Layer 16 of a small transformer language model trained on English Wikipedia (21 layers, counted from 0, width 128). Numbers have three digits each and are written without spaces.
A neuron adds its activation times its output weights to the MLP's output. To switch it off is to set its activation to zero at one token and run the rest of the model.
A neuron's activation on a vector x is GELU(weights . x + bias), where the dot is the dot product.

Input weights of the MLP neurons that the questions are about. A number n stands for (n - 500) times 0.00089.
n5 (bias -0.078): 477617500784434544413422428641531552333717582400552740368649521487439517641504352429293553401543262351698627709509356390309454225572557478426066459474712568373574369488959554509521396573486573535447824697379589500504577563374587759469443604451113479582403309621614586758583470376454601491291662712392605635385551109469483457395366359312564430279475419526474585464491513435712794570559
n49 (bias -0.043): 703490551538368555398653466701644486314453496640463618262476766701581394426500654569705547326455275632507460386624534367451492201472318482864339659453445304387435540527524542472546336575450653445602577486316219551600523542286351490632573503500387410428496354515504579503420571471420305382465427294538364527571461625442602424521506611636252517404609593698491469470518537377666627676542
n109 (bias -0.040): 437430517474555483479316380594491544487371596572654567532506604470606664472445504457460697677291735596490479583282475248570350719381411341346829360490655659434323419576685521503437534410446383575701451484454392589429511461517432438525490584656493600527624376378544648393562454574408562634288537652721507523371579529469602598316621466487649469431487520527579468192449455660304469473429
n110 (bias -0.015): 405526394481586290500395325558491399461471507556603610512500632342572650632553409435565512642506308543581464436444520354447510484513467416617557867351262531497627375552414473500692516702610500421375478629422509428484554384341524773538327559470473506552381415533572581706690330436538626471440408581463330558413427503487620597516540400484319478497368330589550649493464377624367735642459
n131 (bias -0.080): 327143451236455620575519356419500633482441434703455500412735412192403418477354511674658590523196481653486485314329381402620488347615429378532359412710508565212559500521528515347685511562660485485493522570450569481436512468607578475648344543519523447537338465704466584674638392573479785504315577489532396523470468592660468607672509394485413517752661351631529639443593443685386591571570
n134 (bias 0.042): 710530542525401440609549517419765403467459327496438274454622385630451586447390585490470308644701648466251742551485582595520614534821425504521554411537409298533496579517504621640372219474492570658514536199589587297461492634436559493615647375630519333437644591579353289504451577319496508308806480496575507492289416514395489601319619603721336569565362334379490563739511630350422358595547
n145 (bias 0.047): 568436572242177873500886369480379560620936091529608385188486435305587495731668495413731613247545659576692587664556489618427739291362490596395281780777505311510687283330656479599733556316415361378903353615626576434548664734343410500440337684464301822460423420768612520718637465265539428440466482127626422455645530267683456440701348295306520504423818535505435263531423526470319318387405
n148 (bias -0.095): 252405640430615426496630429464289702224362509399395492531443713629480707290443974456564466243051451733704779508573424545610487431595451448504588798249698247386468511349352449464516443715521592663473755466424345557392542453261564480397492442653403515371545527605676460539447445420726348560508408512651414489608563523463504589582421564404460339347559320570552511575480496472524563467669
n252 (bias -0.014): 530625851410376562631357322472432455436300363575376665419470456504586545806640698198593717653398467656632620696475593575309487512377529204369534586569583830421671385466355526460660651568500572574699508473576542610457249366370577661537279586438285508512417329524664391601324667303547450640500670415597425453563274535590623176595493396444512385293528705537378603546352492683407328463700
n297 (bias 0.051): 618599549430315500476667526548303500624817355449684464485383496496606431553561525559460549298551315296481471397659614397464615642382199605500600755581652517476455456327595492389417573233342412268519449684756455715318521703532270352349423492409408515476229409702606496675508420388574599440574386218512566497459693252700579536794270548333536596319645715435629348458341578476311433574403
n356 (bias 0.002): 612575496500511584311536333543487511692403511510347536247617315482725478372533597464600557650506537594558617528702549654503534457426572493578426431489357354451529362520446632380669406525621404554551388701410396421785372424572485289712449548555530589521610429248808511586457491560403485656462461471620278527868336586558465342465450489688437525529503737435333517582602288468514159413545
n394 (bias 0.011): 576484514397454612483430539394528441442545493480667462513367486500451448380728690465600659677500525517394261650587529676481504385459385510572532550628433424578517453455373641561500636275591456333415392523496296490646417584431442437506514553433547602431553270389636359503175328425614289397500658465460758514372540517521372614433559596500483614595604404630646256547525299420393050570544
n414 (bias 0.046): 316436451407412526416419342551477490624439666578464452485539510376305539412770677433538455534612549380736774674426473484491656445459630651473344525471484641531639474464470463468427526548503386451437369597433491248580685429416361506594497509461333521442543620426484478478662354599364471481429603548429693472454218688510531522416589284605528416290528532448500645430780503513365513493524
n420 (bias -0.108): 795541672364514754459702521306443523387495385650411704461372391554579234611694576546577735510553356518596829576574238379504529606215500372448349767623551562589495471534547629194670803441606216357590549656847419431456362526427630399591509509155476496573119162642744491553546527509769416599359587245408725469631527434505122527544415378554245570509398486694437504222528421266691712514663
n427 (bias -0.045): 661521446386480563757623466425442503415520375436326520710411451651420437406480387416625414187462604517491483442374452268455615473619507276478613557536446624481536497611230479571516626507361526537525603459493432527311790353424521589467417604325356481477581651328457683712540492360564329500376575523528468581510513605547539579308473480529364525742359331460551454728410426536516660550503
n496 (bias -0.054): 346532470497662623638691453482521482480375319606508568418508447582671360298452525363591431234471515569506563561485580509420509479592497459486491463533455392454393663392556590520648440526562398461598673399602580485582311354378578334357446557591506557506476589432449573705425431424591602447509630397545414490515471386548673450290570491538384532403810468641503514674527521509524476383624

Output weights of the MLP neurons that the questions are about. A number n stands for (n - 500) times 0.0011.
n5: 341438394450649689552624422510507484700620453340382301446527503497493388441491507565428488457312673569232628447323512476463418563371507352446465507339440482481732462458340730519303420577663625490559582480509581643350516517512564545725648587427423681457553565575468738632568634497588396475573467678493539619300516465557425599291505376549548437351480472606379463441504467399876456554335
n49: 435474342368311536478448550497392660514522485418458541608519439570443615503535622538571615585612576435506625459550522479386524393551610476586557626439535542340466335532560514483427452595595417491344478527214514476535318444558318465349511528473617512467327321638504333683419459725465401624497435457459578553470684578488447791327352587394482636636618478370354626592525512554612500620503
n109: 539530479598542481543836666388540488411624440434466318475432486541626460436574430505503409295644294551549469538645541535432353507503532537706305538430563528522625572360464438358444451573510538355410408503473502509576528513650391369391571502460465465551456508559331462597447528462582439478590448431459488644436580442592480396549324479601431500503549585487562500570481615539573610498521
n110: 368830541517489464479395432439577559500623482548450459537472653502576482530456487520545467520560533462551339362447462699380606537565423492530498480536570486541515389407591470368449392588612742473475371582409534576424451482443475520342645396500482497505511691529622619398346445433556407610498425625519603492454440360401561472488449471627444626505383515550570432605473469490656388565508
n131: 319470518460549484443424441344472497522620554555470482595559573463405370385495690700556600433475464486462521570524503439526521389457465402432484335519492500460680339515716658624524596398489593652469515435589542574450495610664557492481441697410556613492668574410507539769405334441335449539448395456684639500342343588537609565425547437607573393486511543329347537463425440365396348548404
n134: 388403531512607598495669587539368598569513538559480542514525447406508378570553433346565556426472400594554327720479452487543573545400541422500443534495480513559415367471565395442530485430573573541495498705595512569476525450451462607467540528498527648435526534438578595578395431472510618537452557384513459789483516505525419473509005533408446218416643516449524342557418508509556610462473
n145: 397616477463398632503492403440507596562473549533480551402413542530451398466437535304707570423247516704653695462437482601672565479452457396531623316365529408403427507568426556683651657375430531480535474407567473555481489661460361459488528606532583513527527475324488475530440452600529402253535558517602529022486407553546411384545902728588658799634525609597122380558517331436521493315676
n148: 506497528464410547425426548457628627527530484403726705263443605432640455676542503488394466447385511672246454575515596638427612344459481669679389512338304534527581474701487479509521509540539396357376511497464468590543557491489557365539503438494418705550450463633576550457459806500637392547592226386701577505408397518375431459402476551497474455500565396353595354738666529614473438446626
n252: 680552398525298704318521547306510458503422349506526268472338511517381536581518444494558423471654472424536595503699475384416411464686497425531486561461410379467447449397621650415492544457581320506678468418525742529410400444765435394548531506567571500555522529582475419605403607472520562634514473254509575418457530443500430503630460715391391546518646602517542551535628441492360603497438
n297: 404413415448465381493473579462428430418434413642553563440542290466384497477451458446511561430373540598562450528471447444508495517550527606520423544478427523576394560613484390619483685480441465500526509242406515542569466518519565503515567634586512376593569515538327518448617481492451547565452542565564543130747510535703552505578806445511497951513443517444376537552415405473385379453409
n356: 491617552533469432517569651468335495588433571548463436518466452515512469546569432509252483514451442384400343488489350447533494319514478524471596558493481485675458636580507480623511568438518552432535566509540502449378481561487502587491616452575506322680540553498653539355531497478579542520487430483328504458469524657464495519421397533515440674452553498546578571493244436547500578460610
n394: 590581518483614331510397551475523465468516497598635405567579576532476511566431453475514584374526639505633500505495419572633533522733542469465500513473502617434544629475674413539529407480412598398541528487407447458290494521555401588443473452512442279522303495484419541638420371500426632495502523556467580196659372382586661456427773563391426699513497464560467604539511557559545345491451
n414: 513508678451619466564491610442588426458645521556523421522386402626691363468477368617612449569549436572367429500452445440646500527420519474582421447512465555556573425508565348632614456344524601508640448554505435572472432541509455337436574388535419528635522349527378508325524506294582412462602451609621444542665553447469485521602438597511397524640352461440623492554407362522556471449392
n420: 503559282485513412526552485435462551530630544506475404707421366494404258374514399345620523462455489569623538475541474636497520494522513593627322463424466461503691789634354694426494585580696392350559356484371456571466401431506388592512446370523686558491386485506443485740473490454391458538613673412637219315588704469577413377627633484457380515725578669390435465484513446620377510497553
n427: 358415517640450574571452546470641521395480271354626511583375480631691615447385497597387562448728502560458475503457525461553482529434508611363492344375594585562438430445473326395485410636577340395449380619575559439650423456446497591487700379373468399456543614399292454349469550489513477563495445523477617545451433524461435566474372450549522629503443544497656539522567668591630548647527
n496: 522476530565350516491377514507621578528547404457415420586480541594525613383526588486353549488538481614500473629431570375507262540485505584408470469489593456475484565432431491422447463564602413563343422663519527531541338441439620390467581431473599598500575531392382430390422649640442481380430515467396638480292523574493447539516600498546487346582372560488562569571622507453606470544632

Each question names a token from some text and the token that comes next. It shows the vector x that enters the MLP there. A number n stands for (n - 500) times 0.01.

Then comes g, the gradient of the next token's log-probability with respect to the MLP's output, scaled to length 1. A neuron's effect is roughly proportional to its activation times (output weights . g). A number n stands for (n - 500) times 0.00073.

" Director", then " |\n"
x: 510469353517660370485522478512546523435613538480511436535545540616503554518502421656528408497555536486334501433715378443666339430493505488489383624496427437447394511610547563460552449506526566588448287314435546521372496511422496462394487593667495366532586500568483588491487546535022522407476238463566563247581553469465577542451700585272561691501431624373445419624652430515541580501472
g: 098548557652428463660442440710644552455404530409463472592348583515487468701686364701518656734537516516615522617461314333737721707420573570374289707668372573515500416494612642288438368553509488409703370416322225513508523472405407378406487468691485589516311426379609533620356557456390428211494496479659482498341476444211391671452503594402462538438679520557443614533591678475493527481558
Which two neurons, each switched off alone, lower its probability most, in order? n49, n134

" she", then " had"
x: 588494464417481504462494745355583299380431557466525391556276451572568379609529508607458447360496596473499407477532550567643506325437609454512440486497652667737597747527434595454544613439494477466506464377471460586520325453591627429497512500629487440429456526587522397517417604417510474440630455541492601186679660570368402493651542470545404700461489526543438382404514458535345544597372
g: 511383715624673507535460653458487348475756410261609642459518506503396632464566655389498545476497644515560368582644308455575500539583493517249749658905364582461622497307508546386735527454384373453706259372407364536580510459605401518524512587538318498551519359563398240688199467469470478425591513479405620532355474514478674494212453330413417490411689516605398531381511527562649561716322
Which neuron, switched off, raises the next token's probability most? n420

" UK", then " governor"
x: 442434588483566373514483528378617456468512483406418536509510343359495564579465294462513375539491464509549490388538598492617555484499553499516496431521610634513562479670454508514653393467605498662471427389431561496455262368483538584299365381723568457693510396597527424589452697485399564445768357460447400212528448506501629456582698540393573713523433515490416620522534483539504445561499
g: 585590702638487533577606445720485571465547383431713636665300308549639325374638556397414505474576622445408474584546399343630374612387416574461530384674327460653476462452486413510549542493526552516672414486523513509619512363604404522376687480445406399344279587510527334242336754470638726820443641345681369395565534433499359358580532766375487515264523434329412531490687264397719553609301
Which neuron, switched off, raises the next token's probability most? n131

"W", then " combined"
x: 421498455506584341287450357199567479428415470405424482462379439444514726579490422745523572541520601561598493562530598605502564536542617496446451515456622449639566500607563483623344533522494523482415454218335535548449335416513456565412516446655530363551461467491409438426396755417401503349801434502508539258500508651498690497639768536484492700555493418469445629503553493474419538434488
g: 599556347585512392467586661480431399697669489406383389627541611536503561464518443259526523525589500408542399710575761556537507415431505516745639656413400469510686691302428669348721567254521500262306441557417219511511507345666409566657431446576413681260372510481688421332399550617586367576593683377581454404687511497439526597697577391364255402646598386409395337603731480418399328524481
Which neuron, switched off, lowers the next token's probability most? n134

"An", then "ne"
x: 658358384378520495398510594473426448530612380551609638397372421604479599554378325426438549354587486590348491406498569469535388434488504488477494410572467625760451734542412432506515526643482549398444475562547623615356452471554442427278550452534570410533450645487471694531514666554419552492525392474631521185525495605435705464560592538452412697488509480442427567397498565422563504635546
g: 196434952510423723475458434343577708305462373547622574512523407585317383614385495544358442609397622485599522505544461508653311403552624461315622366528520428636541491511456573488689547493407667430526544504658459318477546403561751441543536520510534602383612492534291573619435185413575532587472576593516802519424443418560251688328499231545317418492544575447613537474257587393527747528370
Which neuron, switched off, lowers the next token's probability most? n427

" just", then " in"
x: 682581472628616578536549731285502450422333400421539435613397438520515483499505438488616539315455692379390366406529412485635463567482528458495547550414406404706506733518537567582545508523311435399467462374584499557346365345616498479404456405453598337754495656486496429523521507482567494287690488465515739201475592507425533541609576475458440688434454573519434541523574415577491473539626
g: 661324591427373692391471528453817675775702636469367481481209429534487647489413362623566383469766394539237470603461546545554597513598422482533203562573560511523579728521443590517588461514589595523518621549338472537540492445505593489445308364668638377463453322378630421215636454436273472273533532505555612454369465397324381523678555539604414512706482562582242487369669478244421652479588
Which two neurons, each switched off alone, lower its probability most, in order? n496, n420

" Kath", then "ry"
x: 545548472516605463426495585475511503299665570372497507595361452479495476438507491665460283363523636500332525561617292383473462559585598501349641416614489373636464484682328659485426416493663481527484623405370637500312590513439437360402481371664452421552446611565428600518423542438582430572612391561540507271520605519379418675482709552508508700566438504581447397555408441487545486629526
g: 547497974377558365411382475549493670574601621473300508792420514695470274393330302466491465483609338559635677422346462361663457387478628548500563583439483392519642504647534597138456404504518440636412476556509616578430377301669450555313423320387407531434689339507603562529542387765550459494628489465401649525652368544532557468341374772569485485466556516705349542481634249458573458434564
Which neuron, switched off, lowers the next token's probability most? n134

"S", then " Award"
x: 440445223512588390466460464194647509501464602465460415520661440523479541477522388723466401628582508487561547453416509585629537410659580559496487419514357405641377514650446480631415502511470486507398411421396614401469454464472466522492484573568540347373553521469450371405491529536356488224689363579526443316513501653543774721561814531409342680465426462507438658470534497525425471428568
g: 530416603731553398399589651412668465503572208520582319704319454583537450427412479769525741450643670587282285449527513324617388536559422363627431504548860438366462584557511472500363412532555763671363631408410417592450408520770515395241523413540473379519691583647488516564509558385344508422674271512345568349448642325326451558337602521434539581361355455365443506588552470641630685497497
Which neuron, switched off, lowers the next token's probability most? n414

"ren", then "ia"
x: 490563526616400455498519650289506542512590563427447271490412375578560327467405425542374513444714528482237422494552733432560391419569549543530450506575501192658506689546490689581242414425544515551482455507459481535583321560613527416286559541705555381296512539578442468554421619519403563350834438525416452266491469508479617548462653604583436713552467426437500425490529498483390519528433
g: 757678256323689418562391499520470654507419574437461350553561563449547525331606304465476471603424607273554643599717688531349561610476627702438505434530642507298559628433397439579394427483496557458337262482288581673418659439376511646411251322522531612440491562491333583451517518575549622520609349439690325451505616368426679526560584566512527510751420746627683420471194481224605417478280
Which neuron, switched off, lowers the next token's probability most? n394

" France", then " Poland"
x: 447483463440677533473463501342665494566460674497367590540373381493463368516436251656501486443571530415490567572649455470536454422535535534394412479511334537502487463575526680383572478465528526704496477424401431550506547444463554494357512458655545404606540530472493397598539713506332400535539475489465525228548637472427557422459743503360559698587475522383393410524578471544501452589552
g: 443527401503322456533577517828559510317666584556492387443605577284538367243472610361391572592722519378534511552649513591511673523402405250531585432271386442398579379522502343420441471600445513617573546575508477406693563534427378793332512501552469443466555459700528409546644582426442744423398255539727692449510560406625596282531468459561394399619317524610411351501212919429610647458493
Which neuron, switched off, raises the next token's probability most? n356

" points", then " out"
x: 534533596396536479440524540172547452496357563472543325487355433556517579353642403547579462526610515395482386463677773547565639291420586525431439605445481541795557608554419590488443453458438487443448437487582523558489397447642454520249512474467533410524459422523473372462482681454653478377670413492569599197483546502403516506537671532408565688536586463394417358606668605601461497450593
g: 602361533478584502488416665589531259469257556318807555629493561514413529587570505542374470423543484686673288454555596774481485439425672649393511410502558437523440353558653458677798716515410428356566608461405726518427448453408356471395564511392347290540588445720422636478427276471757328720444434566271685626321493633322557367401410538440653458647560480462544377313565578580264435538397
Which two neurons, each switched off alone, lower its probability most, in order? n394, n134

" How", then "land"
x: 548584493482478390346541473229525331339503410406453339586533488560459502420443392655598466417435697561397475510430558551647414512480611503275495443480632587603458593532409516601482504513567456490503794285428539601540191479531496407419506356633556399724460575479420501387367730461528512341873461490637534232613545552374476578601626534409573676507621492524442396560555561524547539495536
g: 363442410508501450325284274781553536494563632516473249425598583508671226409545663565234527491607465456347421431568407492581474468584475479453602400448560449348528528570421438440728541317524482349498519506672575392524672690563640724287552176379329589656562678358465605344579569412521584591726421572510659531569395590668479592494452580384282487659408461599617390683575286348611727543309
Which neuron, switched off, lowers the next token's probability most? n496

"23", then "rd"
x: 440525418468552419442416604581676453412523369517386427527445465461471539583517484704431499405509473550396510431299505451643388555590543482513549431355608574671382452567560585586432311514449461538438409306539656485399518331529607441465476504599536427529492368442536431507512525536317483484602376523426580290544503574467776503450726554535481724370416542576418632502640404586390520734628
g: 457466268633445513498575584488425435426579394659470576514604359676564564657216584633481463413584498555560424707750465644373712609552583436495674569556489551392537475395445424317450433536523630405606777485511644446536452394451661257368467524818530395499445681562357536537475643475584316359651393447345552469708564381386285717412405158608456595261412287446636423492374259612634395527552
Which neuron, switched off, lowers the next token's probability most? n109

" pay", then "ment"
x: 533406507480580485353548593278502471467472513425555171504401426515526678402514547570459496268580744419516527363562383449682500532605566540395503622431552486633520724598290513517498344564480533517549538294556505433447488448648496463314426385549574467625500523485463495469596642482614424488675262453453634216464492470435560479605583481400484696367556502584435442566601471675508545419506
g: 443550447652531405543567665449232562294538415552310531534593409518533394436399660723402360493561490568556640577672514383594372518328349536601696513554538290399587584764535599463653325350440609414687452451834602528351509630624616548454712366541564434410525531286443547482488347451500439508461739634372666507275638532493295512638439675523479594422343302410637327330524600534575490296170
Which neuron, switched off, raises the next token's probability most? n148

" the", then " set"
x: 404438539426551239513510461396607366593543483478355467522544471569498615676399304455483492333674454438579597461426372441698663512521566513351451542457410518520488695538549544483406426462493567432462443590482663502393528446482542440565446501570577422451452619559517488393573595535489467536612452507512654173468426579411506567667501482468481702453499518514339608417543565594433499569574
g: 317528401283467620572539736476516545424247367461412508575267617489519670328642256480627645468303584426576407450464544710571366681579636706658195837474321584389325582475380470326648413461575578383437591532485566575555491303476263634559572487492511721371479423619644619571668477489635447517583318487412659491440478627714386483379555279433515420540447459595468445344741438507650527392502
Which neuron, switched off, raises the next token's probability most? n414

"/", then "08"
x: 428466504533673445558469486414674489511525520485428449524575317465534544500633426523452476555543378632440475371479539498745436506462517521434514475403556523598430483606389496512574396465566428557483344403411689488376315461502565535557459532481505486580514386459512398521572508528158567262620423586409541223458462500526660664534742535508553707456448416485424729507503543607417497504489
g: 519515426488448244336583692524558284561555440269351516600500638587453538313500188641492297586625579497399351605515497557605539607590304434750407430455628465719617761508502518535357521337503670511359558375499468594387267553630596714528624287500372293669662590416413367512515688493503283354595448525543673374271629493564652529473588571421373608597486474640523493624708234417555483361463
Which neuron, switched off, lowers the next token's probability most? n110

"ide", then " body"
x: 535503372552575320510555598248693462500457459420430427589558346589449723614451587487509520418516330583603498391538420543596581500559496529568443650410448450487558733602226549554277389526631517534348404400322501548512468476561447561447473398485537475527528704434493464610511696500416394263654400389453541246484520528417486506492752476532452688620556439481416408466538492525526557577438
g: 481250581613479483479503668725504740434328733435337355560547343607472604433337377504282319360477586444705579334364615306577616471481448386466481447481413564668563563532518303585400283462443786504750638485532668378573469412470593556420566486435448227415635587527471533417694440406398520543546526582646562426698461385419483513366566657597712571177572735446462573342595585438383650634274
Which neuron, switched off, lowers the next token's probability most? n427

"etting", then " h"
x: 664464490497527488395549701371573449475448558563488270488321360444482657479370402577527551452555600454588517472444543534581471705494571535550390620450534372612568819664439620556298479475430446390397349305509485504522458390568502421299627420566579485641456569510507432473515515483668440214689395433544594238442568526444494509444606587542450707557435463527395396479595526489456497423622
g: 502378591187457629396419512671549386405579697450566670514444399437428398472350514448349544317581594294632450406334382339457693663347487156496769338501443574370443430338578651359492520663626569538360350571613468451672357436532680447654623445490838668364389490647586699585646251361593676431414675480470560526548544677396345654515461437515506480374676614484411573531627499420552426482588
Which neuron, switched off, raises the next token's probability most? n394

" out", then " that"
x: 529571456518624593433524406344559533468411624541563301465418506584466496426524492534547525444623338418429464406608630605701532428526581509479502692462422396496516691509329490489522413507490483397518626507431509541476374400531421474387560506351391513652454454539464444438463725459379470243656342405548811225582520468422741475582637453474436686486418582499403460531558518622505493647628
g: 620753433493427377452517548552513672466594572471336497398459381492582570432532451440565522522459539695346749351559549376596462567481413475336601233428492530410492446535385521466524231578375526441554561646512731613327337709471556476505556585582596641554532484374568737477344658725559462375366564207619360540453696576550727486706501465693339480780325364422342168492513298367727370396489
Which neuron, switched off, lowers the next token's probability most? n496

" |", then " Luc"
x: 526545456569560496368447612413644416541580555465343394467469525507573436400522439547445486574698600447521463557675372578453485318431499492481389425478562488718496367627530521367497415540591510492476472561383478517408482472455531562320528489482480347602556542460576551596502552519396398486679466544521556218554565506318511532561660520422576690593547472532318580586504538492490493612445
g: 544420585352525593745516690399650533512541742518602502337430483639631283447548425471791316387351451522400469361440506389443400500540687376583459568382558407452486324359607460554482634565324430528628368474730577719672518658347627389594521782320475694355378479638610443441511521418670371337538471531667502393327712329470409565326507492733627576524385547299532579279328517429636563545243
Which neuron, switched off, raises the next token's probability most? n356

" mention", then " |"
x: 548541387570400527575520585311567557548487508484429309603338514583471537441420574627536489528516671489346292368723589457704400514470490496584511633429597397601416642517468568483495281498431536422498517333450504494376644535478399455395453474501600528595519403522505612452534560514439466287623225441591602211490505529426548527582700525355592699555477483476432447666603378533425516635543
g: 535458678449811378466266629401321547483717512319654408463594481393406420341722627515378522434453448619702369409359541551272360458687604555485360546440594634566330221349617515515548405344373469670587375343500494697589527498658537575605539467437483265465611537485458334450379581534634436311293482827625578477527618591526531560513516509369348576451272750489503308681568583557475478708625
Which neuron, switched off, lowers the next token's probability most? n297

"He", then " was"
x: 576466384470476446414512715420594389388536473564535588545225486719495555539574367534478529397550449533465485484485453527465374444479574442400478606428594619773404705626365583609429563522476514432500514471582496528426301416464639507409626560552462293487432523574481469506380623413409511430645486426490471174622596628469550559526683610461498697549509396518470470414512502471370403543473
g: 485595535511605466506404555533717541814544344395687607502435476440469623587637581368270452371436561554299434454686494485411540538629422465613450524715572694675500438604444505423541573415506542515554377368371460372657332559546534648624438481417393340511774450540562310443296348205378505622489507503491478519599591725277566240475499590416220455537679508246251497391646465676483415825615
Which neuron, switched off, lowers the next token's probability most? n420

" to", then " the"
x: 445521384537464514608532587334375439448509502541459442504484447548524618388651432460449280564519490521545534413501488551688433635451586470402524590448447438514506729543416544539410454468321454510443567414574639518439555415550581458420527428424528390480497491599562517399509527432508471386649387484435544169625429582554604568664611553518534683483359359498347599535480463547564473630629
g: 441664427240214437379596413560605643587815513578393619337557579470573378334508592530485306496226462581238494404591528659501527439565503568479480657556544400734326632436490387574609472423485433599473416493680351414597478492605558425493539387484409525700707331396467457383537558325601412426608334236560703652556523463738675348536545613577672512409348566139457442785435502547568431539592
Which neuron, switched off, lowers the next token's probability most? n148

" of", then " Mag"
x: 361584370582431292447543544432552481469600485500457482486584403701559462537623521661473301566636446589504569475435579428635443478565491476433445402424346548631409614567507521493575410505412532642498424408392587568410330435510352557448451461405473330590548573584484578463435718498377504308496478438511531266590438521591570481567615477598590705307410465424333452562540567680556527320622
g: 446418627420330465560387504516637847429454405617577350356554471422661482472467365613702545472255478582741441273485598399522664598419535566393446523515431216426867459290420391516363401733388595620486563661292377821625624525320472438483591503603325574463542507664589488633559275517641569602450405445600558448500653497346592554515489392756568419484376578585326577497449511327330336520465
Which neuron, switched off, raises the next token's probability most? n134

" power", then " and"
x: 477376350410509516339530564382598528527425455443420362594411286418500655481751461543476389518593478408449670486597375495690496467564494473327438565395654516573569713543493579484467385532476551460572425373427580388434485390596523575241493498567528445676484591520464509514589795529437530422679289384506688195472524516449474448550614487353540696454557566433432529577688503611411522439556
g: 460674344426495515554553266249569511408645400479427569900685504363558455591628526376596535519565637473714534521710591549354466454380763501532375568336654493595609588626405644417578400312458431702603495377522342623355330657345520539474548645350576581492406533587528551547279438513537320552528303368544138572310587447658453420368434518371355465416476786317441608344463602575484607574591
Which neuron, switched off, raises the next token's probability most? n414

".\n\n", then "With"
x: 391576388388474477455559494563375378536591490513570471427456485420465427580491456602501493542502427596568479397590558491553436505454544487287499616579606483609481389674403598564589516416485462507430541439553719525522546489491479462432494531478545425552490468520601490646516584455409497424620477431533506164550579527563658476511636549492482704464582404451391355541426399473395444518490
g: 529302637422389696540432540209510472529372579565548456608503537403569402444597470394783580406328318275591784692657571589487476494438558321552704404330482526531269386716460456442593481411624458292380529536519401612466432586608573592437583488451608785383407275469664726456142363302558486524579530557465757444556417486372317423583500414499612491531471396552591695429391647485420725608596
Which neuron, switched off, lowers the next token's probability most? n145

" who", then " se"
x: 558508425435429648439547842351591513460551579464561448524302568519510473532613387610512414596458411484493444545549385539589472354484551426509455575460454516638512732546453553441441539516530460431530488449484483505383487425591502488405546498457487423543467486564525425516398616413334451341600480492512534155713659581428466515630600550468495705545489501560387368510542485476402474714460
g: 386492435243513441439310438412448403415208577545432389743593287724653190468615454653499437413429414483680537556576533468567605644441633430504397368544669404750377384468444621367500468652439562511167593518616382514597459397604672580496610389343577552397430385527506695473825218631398352555582533485485463552660543583589426642756439493582719520424425731424563486545531328347417560486546
Which neuron, switched off, lowers the next token's probability most? n420

" UK", then " At"
x: 429362502417585519443523615442598564445454450446472485518369302415508548595530311599516452442543609470562559467545400444573577419493570529494482366448438641494565557709447579478594358482524501621453504376399658451493443371494490486339431405684566381642519492567487463567448723508353538469637536413423465164612547486546632467503717540369579693476464519465406539546573511539579424401503
g: 441351339466621550524505520520178593555577656526345336710546680420558472700383588585337562584618618421275489368363730683369593427468395598416520353647503470492401418507540483793657484266590400591711329546495471487512547568538524450484527556424505529410697329623648573663682466401405606245411426525771524392368474354241393774417498478750519568698399537398324426514480547402562458397349
Which neuron, switched off, lowers the next token's probability most? n131

" They", then " cannot"
x: 576392396444464520429535610301540270511483533500506582579359534589528562508572297565524352445493622483560436540524551626519484367474623411346399498511506588622564733495459572506636535409526476518494477628451432572504425389579536447376510470687469417458424476549535415488509595441559430439555568498515495156614621570415562519656666478496456687490553446554407433501535503485466398633460
g: 606526421466580688615667519415356722404360610612529419463409443572299423328554555743739367473472485356638412467483503577547654513496594550473134408398393561670408461509441416484156369619598435360597412541738643718323388545401533338477506529496693734221434465268433574589575573503288590632346505595691425482455558575390392606646582559598477527425557674581556428198613496441557561451377
Which neuron, switched off, lowers the next token's probability most? n420

"4", then ".\n\n"
x: 463585468527392361562450521380668413561507421439364386494522334586468588528474493505524505552517431494454496538550712450619448462476504506534435487497744578637495558513480610491559441465474437523445337451514615571370398432455513423385378517547537474593491477464534451572478556468368483380657313440567496227483454553463695513596793535437568717421619561403402681551628587542475479452504
g: 315544556612384528519528538576636386390590474317593424503261536357321609746373535597492466541772233509439524531746349491747548546412367735528377787676585560495556442541338521291571459560601412325545247491615530529470469597489471501396603537436630672683228703422400281760447518492579578399578425581579448498465334360533430374614458469412788511383643496521442461542389393527583577236415
Which neuron, switched off, lowers the next token's probability most? n252

" Dem", then "ig"
x: 491540251539492345338528446475515533459556427462539447501577525551504649454606387751524387525539580610303455435651565525489450441581566532421477361622455531408441537530482513508420441464525551494540479650469562601253394507368527454450380587529438350526525548567412477407495602514268466499519490518496546196601698569504625627468691439311600683556446363476444485392416609646491566642586
g: 501443638491392246672305519597646518591462651640691871665503675582315334273595209517401626347679658488587516431580570459595413361603423536577340452383367504620272444462442403611405703508471411551489482406522368557500558468575478310563516297442323596700497351483337505242457413537754360396638595440372505422511534519680648371549564600528510528706531511449459770501468473545407658299486
Which neuron, switched off, lowers the next token's probability most? n5

" B", then "eg"
x: 452510484492510372306511475467643636483445563555534383567596423458497405508398279537493422582533521590562476468582555385617636545529534477502629354515461571393489644629564493633465499473448478446537491219415808523435390444495409399467554420570433469365473416531377567488415629521374529308698463533499532227563370591462512446484732513431613692553459543494438677622457442646397469542582
g: 535423680464456370469549456523304499411433435681554438372490542585370388592565466416517519473456493658474596538751366482392282618556677281267675499423456524607518391572484395429641693667448579646457419585587432665456246394528659419620464877324435506328337425595492538373666336714573506520531433457548498569606514499495553705393417124550272440571599803370420641501472747646399435430374
Which neuron, switched off, lowers the next token's probability most? n134

" \"", then "Sc"
x: 426429441393597591491484521348487464469629482460563554417303408466548608452484532610533536466618534516554389359620511463722537455478582474357456565551477608489402562631549511519485513610481437457442545398520581498475546504621535424261466483471561566500460582596499654438456442354338512501500412489518526156537427576524521486506743494496605681380498529467424555453453569600402508568498
g: 310348435504530504634617443490584416674465696476411614539641453359454322337608358543506577403352499601400564400509702505272608442543141371355387371435557723502415185586587436523387511393662536771438549473337705655609597465454508413434446584656632396436571495568675685452532509523281588431480333563646486482708549540443561464321551396544874568553508556527545590469522262739301330457551
Which neuron, switched off, lowers the next token's probability most? n297

"ist", then "end"
x: 358492403426518244443494545378658474404454441481463397552626329464584459388359431466479423537647373601334402502529642425470670470554548512499506456565423411633426746606693703543321399426446540476405487238472592445619319581629460420309560465737510286453528594500441467445472578513470633291719400493570545241468631540436450708490750549502577672505480568548487412526532527516445537399445
g: 583490517550452407401545466458278333497456394406462598620634859480628469557649477530587685461405529452404504373482571516373387602352366752480740348579490565411422464490464206602337710299276348234635570522442569351451325396321505384586455565661615603635610623605413492718320621384658649463455506553591534479431441331258512418460496397335610524725472525590557617575739417757579446441616
Which neuron, switched off, lowers the next token's probability most? n496